Layer 3 of a small transformer language model trained on English Wikipedia (14 layers, counted from 0, width 128). Numbers have three digits each and are written without spaces.
In attention head 0, each number of a token's query is one row of weights dot the token's vector x. The head spreads its attention over the tokens so far by the softmax of query dot key.

Query weights of the head. A number n stands for (n - 500) times 0.00077.
q0: 586519448444480537520631417381387485424420435585679528600450653754457484475610631563500641602453553267770483430380342372379621550768535453480506644491491364422412398353183521445671656525577606465521619490500483497455408589448484371490439428426629423412660500450344488352503459237522571598469377479491393475366678509392545378755515503546429482402482556486553543386429313531525421368410
q1: 462537512612441288472465449490438468464628374432435391664634497281553610240393364574469523450270500500413481585359549398391556427473503588351597670656406397272503436622496536377429695480699617432636580689481543570341436672595503573475514590246617335597503538336542477510468480433328539535540714719451480267449507542612656557413383585589537481574698551534386585448486466556191482684529
q2: 370557569607411458541366654455670551401594533520475354395500444360354362526517479556520276682410685605352790407461455404437429490366463203493574546575491552465434500557650500513451314412738338446684405579450436640595615538367480463549466625416337474627485448336353529503472556562432384497467616455606431363444293531458593303493531420412414444390541469530599436350548804571335694604541
q3: 598544443477586469422428390469658618437571218620469369396577723521324515511507523610474538642667351245363533375504564492620663401588373579675648529260540450393320438459504556490823459723426656485371371466662659483667220413487563330369718570544459436448686567385387672580599576315642535507195377510470435421425507455164482521541408473472470668413531374562593444455611426447464555383507
q4: 544418603616430431629478661448572386585384417534580341584547532490802431476587662585613690477391554496564631575520472468425440563500497584562418343577371568526399355468504474620590224643497552486529436381458519395323564302488548521673410292802417427357386506607237635461578632634577286471433470333522466594436724314593507329406564386543619385351689538525402497692503566668621600475406
q5: 467406611603550456757412419617520477601399558483277402541599408531453507746400364366437272704660522606451353607561460629612541483553644541355377425500681463510459497487742470490382493527681513511510802313556456227592634406497634386640387446451652497716701542689533285493274503482575503337431483410598389610477436286456469431514490409748549300535598559578445527486386574510476621410533
q6: 456588566618504444594503415285341570623813518427473283826567524657488470697395628473372476568398412570465571521322645595401457357452338431574459626417571239576565566462523380430339500468398402448503504371386477503556545561261367563713608483575548656657237347404642627441581246458421685527579607525643642280572440455814394478413582592664369407533472545464551373369653229525464471392584
q7: 460203372439460365564452402605579739368360573446508473438665482630855547380472413598312574580379893699500325616496237609433534485638446519654641346724652574604550348537340560414436633534518351543567515569352607423524405484560496507442579735467321364452584580404699413414619291597492394372369602256670488281709458511671696512560474467321299482543452442475384361476464286451133573547437
q8: 558573533354266481504648384470318404619406288684628658416713544530582570396685492379512441312596447487464546555717432488426455523543642408533561242859572318580347558478735426422472577440478507360552192337412493471469742536318535583234527578367425582496443368375689467419399378448519556363576474530626485405634661442346635549579381532429603860485518731198504519733402559496580334603445
q9: 643678396523389524606352417624608397300601683426283685545591422743477580372221627617745516468545404772653405448331633453346472747571657496270727308520389239327533504803626452623705516383496365583500263427480485353678477367459387547553395689291492500547458527431398364619304344560224657438414580289568249794617572340355454516534639578456324297628469690560504572559534428572365659638390
q10: 535305622699705436534566680516468468360476565409633488512416727163267260388704676452654516464322592547472477484625444457659443492420328252647531291516770522263591461378579252615603649326562778525357422530555394209407675289451597640346433610519500472671531492606684508464661550237573536325459431572750479561430431253601683259530819461609389457637469652335401744440508500512373418557449
q11: 289637297677781401513532418541311369702421270249741554403206391521663517576613505424560289716623616625452711394657429504637442571582394508783330265166674777366593476714419541516266589371361341637524344447395640520365624447299379592414340325500357633504468350556428648549446487509341347612319521722395597353456504508575667542662424800334472657500235324508530508478653491541669447563366
q12: 814392455526494369418662364429467535372614666479385422570506416515486403384446425548525491710389487559311508346721596529413626527553401332480411585541631681626714459526568536506506416506489515466529342611459447488443460465472484372467513627512547476476560606441355491221775485420316605517388503500480580461541506625494549303475370510530449529482454483458463702468456312467305539628465
q13: 463533534784540427671477457634520520366432482322477503488469380467469469524515458276327552397588567654486422517479258528330323450460581593303393440517410567471482511577605369520486554409587520670564592541526417429534616434538485735455380340395611579699356413670617360529310380487473576489488421491475428458307406600600482542366508424588568414681540520407431503618512617441383421467540
q14: 288591461308453478333568408358357351434507347307601541718608586578662704357430608456557568356386520521496601504287756273188474263748664647711676545482419464594508353522281456369424647463331486572420433512443528404457553795555488598508577399262477327272475563350568588493544470472467739724623618573438462399521599575622728537523624747430633518659636511616541401621426404456447531598482
q15: 549623482539554666514394298568578439476596462381466524500422427500583282444453306787496610517391674432503655574521408587507545689411276682489425517470578533477528533340452588530623600744530456394557462493450471625424401467669364463268414413503399726500530484497417503685437479778376168566632592602397658316483493603400405559609338485376529786370414526627598595576666296578406592653708
q16: 651561468522542215388538610379559271774343401350314311753642485417477484524475474703528419366164798422327586593406601571586571575459672331504530316489545555527404389396398648589348538583462368667647568462469530341206363647654775426341442363428422413477549410625171453732462295634464512762516366410382415257443547492405703572596610662547578603545481583741620371517496471335291620511411
q17: 527594549560644497412422423621596568555569464395381600432503602617490439412474449414500757614548662261387775456359429535795483481566437508598524475449614479384452495522488492522537476544479443385478416647462479548558527393500529500403419477529465528497593635500384459448464636497349356372548561569464466486626337487519414514609545614650590624642350631523618610503678558332520533516589
q18: 504625504222442653513318600467604545587387508371380374513694403370200574380412518284681668164440337729028543793559496522509580601817623491633404233455472310316423516594491533504606484576456446569405525571549731492724755741523448515413509201564500538496660476651549521640663457446867492387738429434531384530710442276437366648416395423475518561569334387570734400478298294450543697456664
q19: 511544458522603573479270520562678615461387555592740640472470496312608455372771534379713367340360281554394386392597367359206430625266507580500742551470541500504409603606622508688353644422537420556607524181481613549635707592460508451708777650294508290477481437574424438489483520504476667489377422407398799445621372579313416457434567277461440542188436534757452554303049337500452338563469
q20: 428600354454547526476312430578474551411828481335812489591405587496630457401382602488485321448262673496580412445422580516442541365376560275508582519619796492518458460515419541540655562474547687593415564401748542525410489564587527613431730426604582470617389514250409600416496408711511694403644388563594355481659463667425658333251586379391567496523583316438124578567363332444599686681825
q21: 381418418625563121378473446618338740274624556766312536407391446592726596537550344466327738452623444277659511642540777330826552380413322622570588468531618418516349500551560319390654453452492535422751362479621530469542431709400446472557575613631408412547458382579632678868250512572211631562577273662459435359600289430452488528580473487284408326389601350570472678428311442389581324360484
q22: 474249545320640523373440753642411595512686422405466589445691496586747383675577508554536511325528458351542676642546388249576473336524603476615437701545481684576310232682555446519555353574522435701321429578183445612333781690406407493373334573757407740443511230335658608374508480467270500253402558446511599465635473519415492606463556454659347579596598620496563519770610370593512696357367
q23: 504480221485685630588527574115343594708278488850365397452560615444422405196433569491349407683590736389658365520480513500627401556438492301400303593600390509271577624167603288633515496504660449603469299639446638431596626432615496274595252437553384353523523455500492484590303439466528623473532646724374549448538421350492770560622496663568449608614604653250403382680592371508613566590298
q24: 608440503261241431529399669753889634335500625444376275378441609473339617432431694675636549601380663491542599496717504356636691453484610452658600417372470605534650591583466335508493523527611397412592598517232562575488507413160791514762573526343663698546400437525417284340663662587543651560449411673515520567462624575733440594438522270562543590269387324496472538467353642543358475434770
q25: 509369621308296500436368412551593088430200837249490716232429710547348618336668898364461573368577236768605389690538470635534514594388438173691536467518433424638433702312408602560363491425545491466445786775555540382362632359482236487618647624532732359514802818411505318625485135575259641305376472463210673510427598678547485333460437601552641600722596260640648318480228367790543409562528
q26: 548496611590544824404832504791331598389645446168541396424563677337591275810509450318363407608347724471331613529550496650371342587491579428509330714444591402379331508464469467463598653409536325320773260355318566436496196496624358456550431430460596521565373405653504475854469462566613405492424434664450648391608504560334850445298440513699429685227528488562707541605692496339665485410634
q27: 541315462393248485422263629373674462585586520256427508516400402516414415428705670395685572633520521468693577723621404691669351402561607388702381520477493496553393606329281446581449436762511477774408472309473442579697556571587350250330577559301696582481451526577587616473407540471143461346476399593675691607538718470203492255847691567523336439516451477467671728377570573508436539385550
q28: 775391438500621715616662504391472564528504558403491590675442242426779355492491682671694444549097491405408365427516535443272529459373360621545328421413586694248308496440642342238415488323520444580701214752388477555319599439607517613433479577394500508484308750278452630448496421408438614677475594658676663413512614468238690558743602456594318476731341638553467744504268722496533338651508
q29: 415691404478398538618493224179500591623446422456814268374471549477513403520455546529472523473631767248429518519249459360620477469680302603372688574369544529576153240353345561447591195426700363656584582377417732407370601558594436521563625725500609527580356441385485512557487551401531427530626546642529496414392319774434640339475649483508533646595354485482551619582606601323622432177368
q30: 547496382443568588279449442364131353568589740405447403368427476330472340628424842608608401451322347406516473771601496397383621362487286430891589430367566557547554752524649281572489374265554500517512635341492394550475418409455576432725572584585665573413446400500751243235657665612654327570402472456640446786340597496435508332453426574403552516753351422556397376274483622520726203623464
q31: 450527434521532356685446341592266522593384666680348743549394333534612547473469374656585394571346565435624507537496676468388612282593390401208332504467393403558233281577601478541574482455564610543699614468358437245795608340524375527553742539590265537375486329466442233350448573584545388619371519456650664443565582413436604576460691593639318496473355525441538578137410484638515748468646

Each question shows a short text with each token's key, already scaled and adjusted for position as the last token sees it. A number n stands for (n - 500) times 0.0043.

Then comes the last token's vector x. A number n stands for (n - 500) times 0.011.

0 ",": 521504496589439475495519478510500469494531526559468699515445501465470525517517494518461484424506
1 " with": 483506566571439467537553479475548490529518554489544742480496526510500535476530506502412474476540
2 " wh": 397393588641488484455566536567432534566521565441563751467487483506499568487522402518496532527535
3 "om": 452391554603585513410544487441472539491543606416534751487503540473599527545531508502506400443587
4 " she": 466462571640421520497498518478477495469372528462566849521448465568484487543470585550454488473516
5 " has": 557479535605414513558532472512574469471447587497593845483423521490431481514475523557421526421557
6 " four": 518522533637444510468527507395480464488450590484606805503386509496555482520549530531408497453540
7 " children": 514538534691485508501527484488510435537382518493574794465453507477594494453503539561385514500578
x: 544462470571504481510517593594655539552569432417510561568534676478419483439470520549584427436603472198508472495399596441500482525611528439416478324457500550316392346396430458497348378583315451312294350495386615617464404494559383512651388457497454712472523611590570348531550416518575613532509480537580521502359441491390628582574484681568532436535561631536557395656690427520401450461673
Which two tokens does the last token look at most, in order? 5 " has", 6 " four"

0 " after": 605485581569476481508579535425559461513553531427558817534430524511440543472499521435412482473538
1 ".": 524505526571388420406483440487489457469540488477558730509467402471489545459505502474413429443468
2 "\n": 480495525538477415587498485513554463519476496516575762499435548467508524468467556496410428448533
3 "\n": 439524540522479400628475473505546487498480497530597747495421520434491525482496559515406431483509
4 "==": 523536584560444465497457483553514510463502570524619735485527453424496523482490553482433429465508
5 " Tri": 600433607654590401548520562454507494469299715495666788536603563538442504485558506476516522548505
6 "al": 511481537652539470552525465442442435481389675467561764428452612533592592504548501479415462466546
7 " ==": 465483534596460473390478500571508455518582663522579700475459477494468514484481515461396479508491
x: 551573523661448421455528548571515539578524466560524531442468522399538460451635421545464612385500522442524481506394512419468426555517469400655294632464451392495459464611422662728514553551534389322304328571584338552606490488436493481539487502626454646406477610548577483594495460591497504505547392499521487549540459527329519415438382618556365542459465533693483538611643487495414597513457
To which token does the last token give the most attention? 2 "\n"

0 " (": 549483633572516491462529472479515503508466555485528763487499532535507498520485467542477482508521
1 "1": 484476645633526452456502502493450444564429542463602746494454591538510466502503470490441435487488
2 "9": 460466638655572503471490465483480487528458562424629741478499521502539478606504491453453472457538
3 "3": 450521618599524460584524475464403457514458575455573723464479577515521529455490434483439425462537
4 "0": 481539609575481503548562444557458493458481570447589769487487513545469535518516472533495444425538
5 "–": 519528506581460400469499440441501469471478533513503811479500461525517554490507491533462522491499
6 "2": 576530578613516424564561484470430419513460651462589724530449626529475518497483466459368430411588
7 "0": 489548562607526492515490424535470461543477605453599773512520523522490534542513515469473466378559
x: 518482568556555463333450494488571552597481493545557505598544617502517431439481503497450526440516324348516585534452486320400400548518497329497554397453481637414507619510458581550713469435288360346556530532400508567493483392465507491550471353472493518580645521473526478477590543495519642552444512549605524405540542463566483403521392461523406524519469476691522389524613599286492675486479
To which token does the last token give the most attention? 2 "9"

0 "\",": 506529520555495480581442468516488498493558521521536678522448482485406543477492487531461460432538
1 " and": 510483516515440445549463462511534492527526515543535670482463505462536509484524506552459466485534
2 " Charles": 499458534575506470537572524423561536504520501450530694496483563514564537464496501524517468461522
3 " St": 440467566579501465477600514479515514467458586474526679490486548510554496539504498513527461496518
4 "ap": 477443554528526460501526511441529510458437610449541716524477575561563515499487494515487448517536
5 "les": 471463532601539511513532470461512478489459551468569707503521535545521548487485503523478476505564
6 ",": 507482487542461467489519480503497483486457527557473660517457494474471521512507494515460485441511
7 " n": 572507521617534464496525489560467556540345596487537671479527509499509510529495450532462466526496
x: 349545616563355428397475534515331640630506393550436422532475630461538381452533328502428530618534606216423433470422636590411505425423346509476457545402550577617505631458302606511547527508420450422512453574426529654486287510450366655368301374527414566379370629510390441484612398600659582554546464594457584375331472403561626443576680577536555618619497635523465668475698481482708522467715
Which token does the last token look at most, and with what share of its attention? 0 "\",", with about 30%

0 "3": 550493576545496481552528488483461481493456478453539677486485557503516526482497459493475449449539
1 ".": 508520519563426460452505458500486482476496482489541661491503429490492514481510510509460445472482
2 "2": 467493582593507484526571512471473479542445512470548689507491554511504520510501486499466488432551
3 " mm": 518478573601484485594463494501476449517516495485516743488500511519521525423528538572452479450505
4 " m": 465447570601493513480507498534457442470452589456497688472483527469539542516501495532476522478493
5 "ach": 565464532572473451501497479513483482439450591458521674515449536501551555560508538543481405478486
6 "ine": 539488536552513465557499500445453460477437538469552684514515570548559535536496521535455448483530
7 " g": 522501526630485493488534499512507468524368620478534670512527528539525511496503496561490486503467
x: 505570510604400488525503489482456552626442483437464498564662533468586402345647418502463495600525649130386502528497543446478577550422485629500475599554537582357275463582444555479392550416447459444572512527481382687578312449371488545519385407510386604497383497651479433564553515571561504536494560572299632372420438669446715374386623708408633632482360519309477522526925402422584511497433
To which token does the last token give the most attention? 3 " mm"

0 " dam": 633400593704534582482470549425437498563599490300522760430460544637493504600558543580461553471454
1 "age": 542473528561529456502420487403493432540568474453537831460498500541596524635469604557430432482577
2 ",": 508461475591419450484514455508497446525567524580448755539427464467448556503502500516406496405485
3 " for": 430464583598472435512590471443546507475549639451599780487534517484486543540517555485403423505538
4 "c": 536402580609440462474542452490411490474417663475558912513548624513526571442528427554430337428607
5 "ing": 551445545615522499518546521359515441451431597432548866483510526577565561550432513475454467527627
6 " her": 558545560641438504528558473445541561498360654425620910491377509606528475512514536563437427414560
7 " to": 528486520580462415463589471499503439550514627481621877517427484541566570541488491488471445422541
x: 513483370542458437444499421494642627471440547603532520526605703421493322475581478353538570470590487387533535602372592381487589561436413505502610438371575470554487466447396635629638416433435490404386490515576443507476386378449453446532505536458340468400472450493661478580515495470482595526678501538367563445314532580429559396489623664452531479613521624615515380531650494487535381470387
Which token does the last token look at most, and with what share of its attention? 6 " her", with about 30%

0 " later": 535479529556444510521484515475567480497551498424572740532400529509471528502508492541466475453542
1 " both": 475510562600481552575516529464498469525485544456590744498432491523458536521513504525477472443582
2 " were": 496530561556412530532486501496549476509477533483565728491392476446473515514490500532441508458526
3 " ch": 430416578560498468530575462536510487460474584465568736521500583530520539534522463496486478487489
4 "arg": 492422550586532477550555475480432474420434560448566690505541556512534565521515554567516446476561
5 "ed": 486452556559489500527526478452530511503443564458505740512462502531513564527471518496470469514570
6 " with": 514484523557452459532544485478537488507497591498535699492488519521493523491514511495439485478529
7 " f": 506531528684480512522491510539467506570378623487531735531506555520566474526484490508502487488534
x: 468596499596390488281648382509454657525495431616499407480473503529592398444604407380437510645555552287354484588513605426410559486473511492508438516627489638353483517460357498496398497536413473479695508680465465492467348559576491335431521285642273651410368482450485385772508538523591488445498508658312599456370475475480675408486490564595415495458437585515548623630928530540580537549501
Which token does the last token look at most, and with what share of its attention? 5 "ed", with about 30%

0 "7": 527468619565459507586519497485485493492433480459602708476468579444507489463493485531464374498542
1 " km": 502523561503472419473450564425559491487586516472494741389330460432495593456504523531425486556442
2 ";": 521526557493461458549480462466511495546554624572503771550478512388439501487503510580513425439471
3 " ": 490485564548507439459509487512481442455486568459541786506465516496535516494508462472498433489517
4 "8": 465551639681506507529492513501430465441394643477601792527491591473525474585510510502502417493518
5 "5": 548571615634506507540539534484414485437480645466638796494507578518556452570505451518482443486545
6 " mi": 458466554523442438523422479491556404519533588517515813429351496414541561455467583566476468498482
7 ")": 600497509731435537459406504493461417552493459490550847526466488489486498567502466571481479453607
x: 404530447569513347514480661400597520495518591467501484501613514503456443729537491647555657485371497516330389443459540410522477546399530314488609448307412525449440582613440627537435542569492499469484440634632495470545422365404543497502541441456316460497415454470460490528598380458592552516418534497317604455449415472513531414481478596667511423496478487522693460458779504393465525479535
To which token does the last token give the most attention? 4 "8"

0 "0": 533459590574493535572533419583451480545471480448621803485454521522464519521548486509454450398533
1 "–": 525461525597471418526510410431462443533444525483519898511504507539499555495508493524425529473521
2 "2": 428471647608540438596569475468412401543450561428604762540427665520474520495481459449334420390609
3 "0": 454484613609545528531486405550459451462409535417612824519514535520489538550518519463464459356575
4 "1": 520505564661519453585477455479410414455476596470627737504453649482496466444486469507367375416526
5 "2": 545530587625523435618552485466464432417483641452616747512408604485492525436475409492377461413592
6 "),": 548428439557410479609352449456449430473417406542499829569372375524363552450479508562372466394510
7 " and": 531502494460379358584418421515561473525439522578541766486429500438568518435534518566424433478543
x: 529610485509411615514468459580695564473516490529524452508574627524479432414639354493477557513470497416512411529345564436557594445386385451499440214348504404602496582479438555516565371545574522404598452661532385600584377458477533603389513494338355492443451390376594419430564572420517610483634498567413587471212509656398527515530473711589507455617381587529590454476685559446432508426488
To which token does the last token give the most attention? 6 "),"

0 " was": 502496631566327542622467494468565512525459506499619912504298526402408550543464526519408446441571
1 " ra": 403381619790520580659484534440446563502714581402470944464517672453528482548521528412386469537391
2 "ised": 563447533617441614637436414455508490514569480425514889518341481483555527597423530550421382511656
3 " in": 464512545596459433448445504494548438493537566518586777532479551478447516442495555487418450479556
4 " her": 476463583615437507523545484433537580467342616419647919495358506595523451497526540576432410427551
5 " mother": 513466592708443521491500477457492507455409520453593875465404499522528525463483624591403483492483
6 "'": 530457535675467453414551409503496531443404711500549763418442506541430554537498545619412375395497
7 "s": 558493514574433445530584462440514469494370632468611838488434500549536538486523561542370408410538
x: 511542615464568483463339513518532590620470564509494564515506511613539374482507415514613526525528486495511530594352638278499545591537510404462443360454581458470514431407401557411578504524319430427548464484567409654595390411603481585482455430459368527452499624483625381577549564475520562423644372499392607488225499534479510498483490553495448490539501411559413404515668523587500396430511
To which token does the last token give the most attention? 6 "'"

0 "s": 520492534543499512492559492480507472492586500458550670489498500546561549491509513504446452506554
1 " head": 512429580550504511474484488427473455528597543419541689526477492530549502519508504521420513439536
2 ",": 503478486546459462476505474497496469522543519542467642531452497488470533509505493512471491433497
3 " kill": 393457553621511531528537498419483462475463519424502704447460511563534608472505523492458562492522
4 "ing": 492456519561528496509519497428503450459486528463518711483519516538556550514477521487468478508572
5 " him": 526485542588489473535507501459532494462450550460527744490413526554503547485486511545447474468561
6 ".": 480478510538424429429496453494482476482495513495520639494487437489501534474498504477452444456492
7 " Sh": 504541530629534505467539464508487494563360632486562692492525536493562503522499529531530477472527
x: 499492429579532515425416418469400635576499481577598366557540500382610454511608331477491399440414546203594515629589568515458448394453508409401459542534606629571498583409379719288451574479317539359542468576481362486223286523547543473601415447585395518528556655496660459555662380581401622441585481489389574364453470544429671646497483534473418651510511601481306362532759557735296417443622
Which two tokens does the last token look at most, in order? 3 " kill", 7 " Sh"